Layer 4 of a small transformer language model trained on English Wikipedia (8 layers, counted from 0, width 128).
A neuron's activation on a vector x is ReLU(weights . x + bias), where the dot is the dot product.
The model reads these tokens: " and" " won" " the" " Holy" " Bull" " St" "ake" "s" " by" " a" " sol" "id"

The vector x that enters this layer's MLP at each token. A number n stands for (n - 500) times 0.0081.
0 " and": 174 722 561 469 448 521 442 436 524 495 601 521 504 424 535 405 608 303 548 423 620 575 655 477 375 623 660 282 633 734 334 573 673 474 468 299 614 340 404 449 473 523 555 737 511 684 547 372 615 617 452 470 772 359 480 219 356 702 472 269 359 402 489 484 263 379 557 544 562 386 520 351 609 531 480 400 456 632 600 372 370 527 599 741 477 425 552 445 683 412 606 354 787 520 380 528 732 335 568 560 449 404 463 430 698 522 390 491 766 466 521 705 256 494 780 189 510 563 393 442 416 470 383 693 648 285 552 427
1 " won": 379 673 518 662 323 515 378 281 476 665 739 428 675 362 413 563 676 413 557 496 427 401 624 365 555 498 501 459 670 776 505 515 443 543 340 374 482 245 543 471 611 479 579 725 424 680 612 400 574 548 487 371 511 386 486 457 197 726 477 409 387 350 599 393 443 348 394 726 360 442 404 382 486 557 406 378 427 519 589 577 309 528 539 551 540 340 559 420 866 473 559 402 647 591 520 574 472 305 473 461 525 466 457 453 654 548 335 262 725 549 674 779 389 613 751 280 559 578 560 302 385 416 386 848 428 388 676 510
2 " the": 367 533 670 626 433 530 368 312 473 523 680 427 571 256 438 605 719 343 552 547 533 574 734 357 603 595 480 440 692 655 458 524 391 533 368 350 618 386 471 516 608 528 440 698 562 692 561 425 622 619 476 408 585 323 569 354 179 670 466 444 378 398 512 466 538 316 544 671 337 400 373 433 547 465 377 495 518 596 607 494 497 524 465 619 540 449 522 326 887 402 677 567 663 554 448 533 498 402 502 515 510 421 605 404 581 480 72 269 484 478 636 612 418 579 617 298 629 541 549 361 249 323 313 817 424 333 698 676
3 " Holy": 434 557 586 588 481 536 497 303 438 626 620 492 519 200 544 685 547 384 354 642 446 484 673 462 518 453 443 483 611 772 345 621 552 466 419 239 690 355 453 468 589 594 590 665 452 587 631 433 616 503 506 282 656 302 542 325 112 754 532 342 432 471 563 408 432 348 484 697 402 489 493 489 662 476 495 594 445 536 634 444 341 485 445 687 489 381 515 350 871 441 638 495 674 437 460 510 702 196 564 435 422 394 542 366 606 450 166 410 475 459 611 753 343 567 697 387 545 523 447 340 337 444 527 731 471 491 652 632
4 " Bull": 498 627 563 643 364 617 399 350 405 620 592 336 638 296 524 695 408 410 331 428 484 408 628 415 364 514 459 536 575 847 360 544 626 581 352 318 664 324 471 445 540 525 559 605 370 642 576 380 567 593 417 520 661 331 534 322 144 678 543 447 351 415 596 506 579 370 435 651 459 497 217 447 509 614 535 463 349 465 690 544 268 558 635 606 626 356 436 471 867 508 580 370 634 564 381 606 459 259 565 381 429 425 582 429 603 515 258 443 565 394 694 725 532 565 623 349 717 566 394 442 410 436 468 789 343 413 756 600
5 " St": 335 607 562 719 391 480 477 357 442 635 654 480 512 315 391 830 379 475 445 583 459 556 715 526 426 558 460 393 646 876 408 560 483 501 458 341 732 356 469 384 638 433 600 653 432 600 579 519 545 490 333 468 626 314 589 323 236 584 602 311 398 456 557 349 446 224 357 503 431 501 256 518 462 618 442 517 446 482 626 540 307 573 469 644 526 452 518 324 978 383 635 470 592 512 435 408 489 339 599 448 586 397 664 576 609 473 275 344 536 478 577 709 332 688 650 313 601 527 421 508 481 379 447 709 363 395 714 587
6 "ake": 483 538 530 782 373 398 408 264 491 599 646 304 572 450 494 719 460 335 380 452 442 603 609 546 260 623 351 550 623 745 402 558 542 654 609 362 715 450 550 499 604 539 507 667 469 777 522 386 600 559 351 411 500 334 591 340 122 622 685 465 380 355 330 458 431 357 392 615 406 465 315 590 459 510 487 597 491 415 643 522 441 589 603 580 500 474 525 275 799 531 714 434 675 497 492 480 412 176 576 255 636 439 677 403 574 502 281 434 599 471 571 739 466 639 643 294 580 504 460 461 376 425 424 607 389 370 718 527
7 "s": 501 553 618 598 482 477 427 332 367 498 673 277 625 384 389 534 609 430 455 485 417 581 523 326 428 554 437 569 703 723 371 604 522 663 571 404 593 283 560 427 613 533 485 719 478 726 568 422 572 513 389 433 542 482 517 276 79 569 709 437 334 393 467 405 470 383 360 611 466 466 373 516 451 628 411 622 570 482 665 606 350 523 568 492 435 495 627 269 972 606 728 410 619 486 495 428 417 234 528 327 556 405 564 421 690 505 319 405 590 566 577 695 370 657 510 289 613 536 436 425 391 398 458 794 326 506 699 497
8 " by": 289 529 475 668 501 488 356 323 508 449 610 466 535 372 396 532 607 393 454 449 468 540 649 564 537 508 454 491 662 715 526 527 548 504 524 409 539 307 433 562 540 516 472 807 510 654 538 365 584 583 506 353 567 340 547 375 211 656 580 326 221 350 543 442 533 223 348 672 410 391 337 509 645 495 435 517 505 465 647 570 391 554 599 570 574 518 630 281 788 542 728 421 580 644 531 377 500 348 558 362 572 344 441 388 689 435 359 355 642 431 588 813 424 584 687 229 613 647 560 424 295 422 214 801 363 521 765 577
9 " a": 202 476 428 550 536 524 496 369 498 482 701 390 546 157 424 577 550 474 493 420 538 578 687 421 504 535 490 460 696 634 574 612 441 509 420 448 600 311 423 468 589 576 403 682 551 645 547 378 641 512 566 375 524 312 612 304 228 704 460 389 232 373 488 543 489 454 530 602 258 409 456 524 637 490 383 526 484 587 696 527 598 441 469 549 618 444 640 532 844 516 740 475 668 515 555 563 514 419 530 301 444 462 548 450 664 611 171 306 663 411 398 717 321 628 643 229 617 593 418 339 284 471 448 787 345 361 707 582
10 " sol": 569 568 360 676 444 586 462 378 594 594 647 443 475 356 375 563 677 523 459 338 431 406 708 378 380 571 582 450 797 729 418 513 382 481 401 415 657 460 409 516 633 625 599 763 373 632 560 368 639 497 525 517 640 278 612 335 299 716 531 360 226 149 491 507 496 359 399 668 360 556 494 601 485 655 476 471 358 478 546 563 364 447 382 639 672 522 544 478 785 568 824 468 604 624 420 645 508 377 618 384 443 332 446 329 609 356 275 377 584 466 442 740 340 689 609 271 539 549 463 383 255 640 496 587 360 456 568 522
11 "id": 443 451 483 649 329 534 436 280 412 484 643 362 510 288 507 568 505 470 433 440 370 466 621 347 569 502 578 454 814 733 410 661 400 533 534 331 549 417 547 512 457 611 635 746 470 659 563 324 622 509 387 468 530 528 626 395 148 702 633 409 349 187 515 473 387 484 439 590 386 606 648 463 363 613 415 594 487 620 575 618 402 314 533 625 574 582 623 470 800 591 711 499 657 577 451 575 513 179 580 418 411 510 551 368 692 338 242 465 715 442 582 708 413 528 576 482 526 536 538 49 351 560 470 487 421 372 656 491

Each question shows the input weights of one neuron of the MLP. A number n stands for (n - 500) times 0.0013.

n136 (bias -0.043): 487 273 585 388 628 433 359 650 577 484 555 513 553 509 541 452 573 532 600 631 731 606 599 506 676 425 659 525 557 518 542 445 552 350 452 668 615 392 662 373 451 423 482 517 513 473 467 567 651 420 610 274 461 519 413 506 441 443 732 369 573 541 596 610 703 471 509 579 513 560 610 503 566 483 656 552 540 601 375 442 562 548 395 271 427 386 631 477 390 579 345 389 466 340 570 688 594 255 437 614 574 362 368 377 324 373 443 472 444 677 375 479 409 553 467 518 536 436 479 461 251 388 494 585 560 562 555 389
It fires most on token 3 " Holy"

n240 (bias -0.032): 526 507 525 500 570 546 476 533 737 423 539 645 556 754 428 426 599 472 479 553 486 534 583 494 397 486 688 419 579 692 618 424 468 443 650 626 347 434 511 395 647 510 457 430 237 493 367 610 591 545 319 482 529 267 486 696 269 589 479 703 654 451 506 417 642 639 732 338 341 311 571 542 650 552 415 317 522 313 525 736 586 513 688 486 430 455 557 399 537 500 401 464 288 414 551 474 635 518 574 462 497 463 393 637 324 623 601 507 614 420 394 678 410 598 365 493 527 252 662 496 410 319 333 412 523 503 399 236
It fires most on token 1 " won"

n40 (bias -0.012): 277 329 626 470 695 493 400 648 631 438 639 541 476 533 572 320 348 627 580 448 406 351 433 636 677 580 299 548 441 405 504 472 598 451 392 737 256 726 519 748 740 702 399 570 492 619 507 526 542 482 620 508 504 399 442 521 549 586 275 537 360 445 500 298 550 489 622 327 576 339 274 526 444 548 565 411 550 750 477 395 601 507 398 481 353 399 522 337 425 508 664 329 570 669 489 297 442 387 563 514 191 414 504 526 319 557 474 511 616 312 451 794 634 639 347 493 450 646 451 465 561 377 551 496 629 599 353 471
On which token does it fire most, and how strongly? 8 " by", at about 0.77

n243 (bias 0.004): 443 382 458 369 680 474 586 543 582 509 509 544 541 562 561 419 446 465 270 420 540 485 497 354 577 491 395 547 400 458 392 288 561 341 527 558 500 637 554 476 680 417 566 533 639 372 518 402 461 736 573 372 465 359 463 655 596 483 441 459 360 631 627 411 484 398 531 651 419 216 440 456 500 570 537 412 533 470 483 634 448 575 698 574 576 546 557 277 585 713 606 471 545 324 655 597 578 447 522 457 475 540 664 578 367 519 534 309 510 644 494 423 547 250 482 515 690 450 459 461 329 684 438 447 583 360 638 610
Its three highest activations, in order, are on tokens 8 " by", 2 " the", 9 " a"

n201 (bias -0.046): 398 604 542 320 551 294 339 691 371 571 620 478 625 358 491 619 584 598 414 532 497 641 453 412 558 556 437 444 606 381 646 524 538 544 447 620 546 548 572 500 388 613 258 720 559 609 609 437 356 454 470 711 408 668 408 500 603 381 515 544 545 528 543 388 603 443 612 634 362 447 500 363 500 439 385 533 559 340 714 522 564 408 366 296 229 540 472 478 530 456 467 408 464 576 383 485 457 520 444 698 540 449 328 621 570 452 460 447 327 481 594 456 667 438 545 458 563 390 641 685 465 503 460 484 582 540 602 421
It fires most on token 2 " the"

n205 (bias -0.025): 182 698 592 427 464 540 561 490 571 529 506 440 700 520 613 522 596 500 523 469 648 364 556 234 684 617 636 474 412 424 434 357 766 403 363 588 396 667 583 383 551 274 416 635 490 569 306 550 415 763 434 387 604 550 481 444 616 695 545 640 465 428 567 665 541 590 589 446 238 585 521 553 328 546 686 554 379 369 348 460 436 585 509 577 531 603 590 544 401 395 522 518 432 430 319 475 428 573 457 494 458 548 550 582 416 412 339 490 600 579 553 423 369 513 481 384 607 489 540 397 463 517 644 484 528 383 322 513
Its three highest activations, in order, are on tokens 0 " and", 2 " the", 1 " won"

n126 (bias -0.013): 366 477 373 579 582 683 447 273 513 453 759 668 392 547 506 484 671 531 325 490 440 362 435 542 654 500 301 507 583 526 409 500 420 438 477 594 624 390 346 543 559 523 442 608 636 635 519 569 516 384 579 521 225 639 406 681 575 522 457 569 507 395 628 439 412 486 561 497 595 466 446 405 649 188 411 336 618 203 531 455 607 694 416 629 285 487 341 549 385 616 507 522 561 465 391 551 365 572 310 636 517 692 549 520 523 342 432 507 696 642 616 465 456 453 395 673 650 413 465 411 469 645 399 442 661 416 514 463
On which token does it fire most, and how strongly? 1 " won", at about 0.69

n199 (bias -0.005): 630 633 484 430 542 583 408 370 556 522 561 342 471 631 535 298 570 408 447 408 309 400 428 569 757 406 627 547 413 286 515 510 420 420 452 480 407 696 532 346 512 664 751 673 590 631 473 687 452 494 643 470 529 413 568 697 600 510 398 583 292 488 628 550 399 577 557 403 519 306 480 478 518 555 512 412 480 637 565 494 639 506 341 471 586 328 350 396 485 493 588 427 321 385 552 421 500 420 374 460 460 506 560 358 648 503 673 491 520 549 521 482 257 553 612 537 427 493 447 487 503 557 400 371 560 497 539 691
It fires most on token 10 " sol"

n30 (bias -0.012): 575 497 450 474 639 511 415 461 526 500 554 449 532 533 442 503 395 545 519 439 321 443 444 490 464 366 361 503 545 621 626 485 511 585 532 461 597 544 613 638 688 448 508 571 405 375 652 551 522 363 447 485 281 532 472 620 401 452 564 594 366 467 316 365 529 466 616 557 523 553 556 590 465 633 577 432 716 584 581 368 423 473 470 425 541 569 620 445 557 574 408 349 328 394 386 497 286 612 522 470 643 590 685 416 448 419 475 402 376 532 511 421 693 525 443 590 470 638 664 356 477 375 531 511 521 480 592 418
It fires most on token 7 "s"

n248 (bias -0.027): 230 523 669 553 378 540 421 452 537 704 455 425 439 603 527 413 500 645 519 531 570 465 640 417 654 448 635 516 378 394 469 599 480 642 636 467 445 354 602 600 516 324 531 483 266 401 571 474 318 293 662 612 433 374 307 661 382 479 487 510 598 416 608 568 547 536 425 362 534 419 617 471 540 473 643 532 503 535 612 795 529 615 503 647 438 350 550 450 390 414 232 796 521 566 528 573 545 448 419 459 255 440 413 568 494 349 490 415 586 649 401 567 598 396 557 535 472 720 583 360 389 589 519 454 494 448 397 551
It fires most on token 1 " won"

n90 (bias -0.015): 691 487 527 471 472 575 391 561 449 433 506 374 530 500 530 598 655 539 395 633 305 373 579 398 462 335 468 272 668 362 598 497 379 627 494 562 456 510 581 685 410 475 381 514 473 585 558 461 728 469 561 677 592 405 383 546 405 626 604 611 363 532 677 400 540 680 243 423 520 462 605 506 546 586 372 457 287 494 532 180 607 359 595 343 422 400 591 408 404 468 488 467 460 493 621 395 621 611 458 535 437 450 610 426 617 440 324 538 551 447 512 383 706 612 398 660 454 352 603 631 605 523 586 593 488 653 470 478
Its three highest activations, in order, are on tokens 11 "id", 7 "s", 10 " sol"

n39 (bias -0.042): 384 503 218 493 599 402 539 658 540 431 558 580 665 664 515 643 650 678 425 663 490 634 374 480 402 398 540 341 624 529 576 446 249 584 544 290 566 304 477 513 471 250 566 748 388 396 299 610 519 384 434 572 490 628 428 462 387 525 428 537 410 369 476 538 366 429 443 325 558 470 570 431 462 466 477 474 835 436 566 628 562 756 620 554 608 497 328 551 446 420 375 485 473 368 503 497 556 702 583 617 646 590 345 437 438 510 421 407 364 524 591 400 440 546 615 445 608 415 525 407 582 570 697 457 415 467 575 516
Its two highest activations, in order, are on tokens 5 " St", 1 " won"

n114 (bias -0.009): 525 422 689 547 555 537 561 486 702 556 497 400 587 700 568 317 457 657 634 453 552 405 434 506 510 644 197 517 377 386 633 511 510 356 359 458 333 462 447 386 462 717 666 399 476 347 572 530 716 465 357 352 466 305 627 550 558 441 390 487 767 523 588 431 620 544 596 538 473 375 549 454 591 460 465 570 462 535 348 567 358 500 380 500 486 481 567 483 484 572 532 442 360 567 548 500 516 281 566 393 242 651 503 556 519 534 408 358 583 583 519 469 341 507 694 600 595 511 425 524 582 714 470 573 728 254 470 410
It fires most on token 1 " won"

n158 (bias -0.032): 562 296 490 509 623 421 404 543 424 423 565 600 439 586 532 305 752 462 384 459 524 557 550 609 780 607 512 537 711 441 595 480 611 484 500 506 534 677 394 423 476 467 377 696 467 521 597 403 661 576 533 516 513 626 378 491 106 336 524 513 362 580 560 512 471 680 503 402 487 555 579 478 600 457 497 602 644 440 377 440 552 391 648 434 497 512 402 449 353 534 491 598 536 428 383 347 371 533 410 612 464 548 553 379 454 612 463 451 552 468 529 419 434 528 360 560 681 212 515 536 300 456 647 441 605 454 513 521
Its two highest activations, in order, are on tokens 2 " the", 11 "id"

n133 (bias -0.071): 465 614 504 265 514 639 416 412 578 348 394 388 318 574 523 389 305 546 259 594 638 651 622 627 484 512 467 227 601 623 187 513 504 362 657 572 512 612 554 253 733 338 359 631 522 704 406 642 631 452 565 461 449 538 304 610 573 434 557 534 556 287 489 496 642 496 446 318 743 484 552 298 618 332 355 316 635 524 362 546 690 579 618 407 391 181 277 700 372 260 460 504 478 521 692 450 565 517 694 439 274 384 508 331 638 658 516 413 951 509 480 488 509 681 392 609 484 575 403 573 504 738 578 537 699 303 703 569
On which token does it fire most, and how strongly? 0 " and", at about 3.1

n92 (bias -0.018): 497 624 500 339 605 376 433 374 452 536 404 443 441 260 647 537 539 352 352 573 553 477 565 560 418 533 500 467 576 597 483 442 537 482 647 558 633 503 735 583 430 403 557 456 494 636 554 428 480 520 513 749 421 540 303 537 589 513 682 579 387 444 244 382 438 710 296 649 460 530 494 497 449 492 564 587 648 436 451 454 330 489 594 399 321 442 527 601 460 366 454 511 497 664 480 397 438 491 506 535 375 517 543 685 394 565 568 566 516 509 520 626 468 512 532 646 463 353 576 525 528 715 284 431 472 476 521 494
Its three highest activations, in order, are on tokens 6 "ake", 11 "id", 7 "s"

n1 (bias -0.023): 528 549 442 351 355 518 414 621 470 349 489 476 440 398 456 632 338 565 671 600 644 627 525 446 592 558 491 462 588 494 402 414 488 637 414 610 596 442 544 342 500 509 408 429 571 592 377 518 520 380 392 610 566 509 535 353 500 398 558 494 483 628 462 614 564 548 571 531 327 520 866 456 436 500 337 707 413 543 548 482 494 534 394 461 460 445 658 397 387 352 455 277 566 587 440 459 372 525 491 483 540 423 422 652 460 409 658 620 380 439 458 467 487 675 531 566 438 626 395 494 488 470 550 773 445 573 539 403
Its three highest activations, in order, are on tokens 7 "s", 9 " a", 5 " St"

n252 (bias -0.016): 330 479 352 334 569 656 585 437 562 434 522 416 555 431 370 220 647 743 393 303 565 554 517 515 449 424 472 403 374 517 467 356 525 563 652 615 352 522 595 336 476 592 510 489 360 543 645 514 330 480 309 623 507 486 483 457 431 511 606 786 554 369 311 575 276 758 563 560 644 306 555 528 404 561 348 540 599 402 582 596 636 447 337 368 456 449 772 664 685 584 588 506 516 663 598 464 586 412 507 456 446 665 500 424 397 661 503 302 617 460 474 533 571 393 265 592 670 571 559 511 486 451 358 343 684 548 429 548
Its two highest activations, in order, are on tokens 11 "id", 9 " a"

n73 (bias -0.007): 467 510 309 334 350 348 689 652 506 784 563 390 628 652 417 582 702 455 429 429 463 543 656 386 550 375 617 466 318 513 454 296 615 310 439 472 453 330 318 690 556 386 519 561 450 477 587 283 552 656 540 472 343 632 604 548 560 482 557 438 397 426 538 561 426 569 640 487 430 337 623 309 617 491 464 441 838 371 438 625 614 490 542 542 679 370 451 416 520 545 444 642 614 410 503 478 554 622 520 523 480 603 455 418 570 419 231 371 299 504 426 353 752 449 391 613 588 529 735 561 461 517 395 473 535 422 552 517
It fires most on token 2 " the"

n217 (bias -0.028): 439 431 407 581 659 350 681 747 302 418 447 359 638 649 709 714 661 429 364 715 375 454 415 382 610 383 678 446 514 503 359 319 484 617 445 444 680 340 510 482 342 374 615 328 557 494 582 448 592 522 591 483 572 458 333 436 612 541 519 354 413 379 432 618 623 591 478 540 546 615 574 490 524 527 534 602 480 357 335 493 497 524 503 408 675 340 295 651 373 475 491 619 601 607 293 506 437 584 510 566 531 370 399 650 469 487 455 490 527 387 600 539 407 602 577 491 583 404 446 477 566 390 430 458 521 548 582 556
It fires most on token 4 " Bull"

n64 (bias -0.021): 386 712 444 586 322 586 591 467 585 528 323 415 439 416 368 432 366 374 545 476 311 268 567 592 458 598 383 293 527 557 549 565 645 532 452 409 394 615 571 601 596 472 422 288 425 382 578 577 601 564 697 589 442 497 335 511 528 653 455 627 486 497 440 570 585 512 480 519 357 446 587 508 373 655 428 495 437 623 472 526 630 508 503 538 372 608 607 547 481 475 585 560 515 535 599 463 621 390 559 647 528 627 621 429 478 459 379 613 554 524 513 370 454 497 350 481 375 488 610 479 538 474 562 526 476 419 439 530
On which token does it fire most, and how strongly? 11 "id", at about 0.9

n210 (bias -0.014): 453 450 472 461 507 621 775 393 506 308 470 593 486 479 539 583 494 611 373 435 450 646 571 437 526 465 410 455 417 506 497 464 491 636 500 388 409 602 512 566 465 374 636 371 708 492 755 509 609 599 601 528 552 521 626 655 562 582 465 479 219 438 478 638 670 603 452 409 617 461 560 506 404 370 575 417 622 425 430 539 401 596 491 381 606 445 403 466 411 627 670 575 532 603 336 608 429 459 446 413 407 465 486 318 480 472 648 441 478 336 599 525 379 503 560 451 637 583 312 475 518 518 397 309 494 367 527 445
It fires most on token 10 " sol"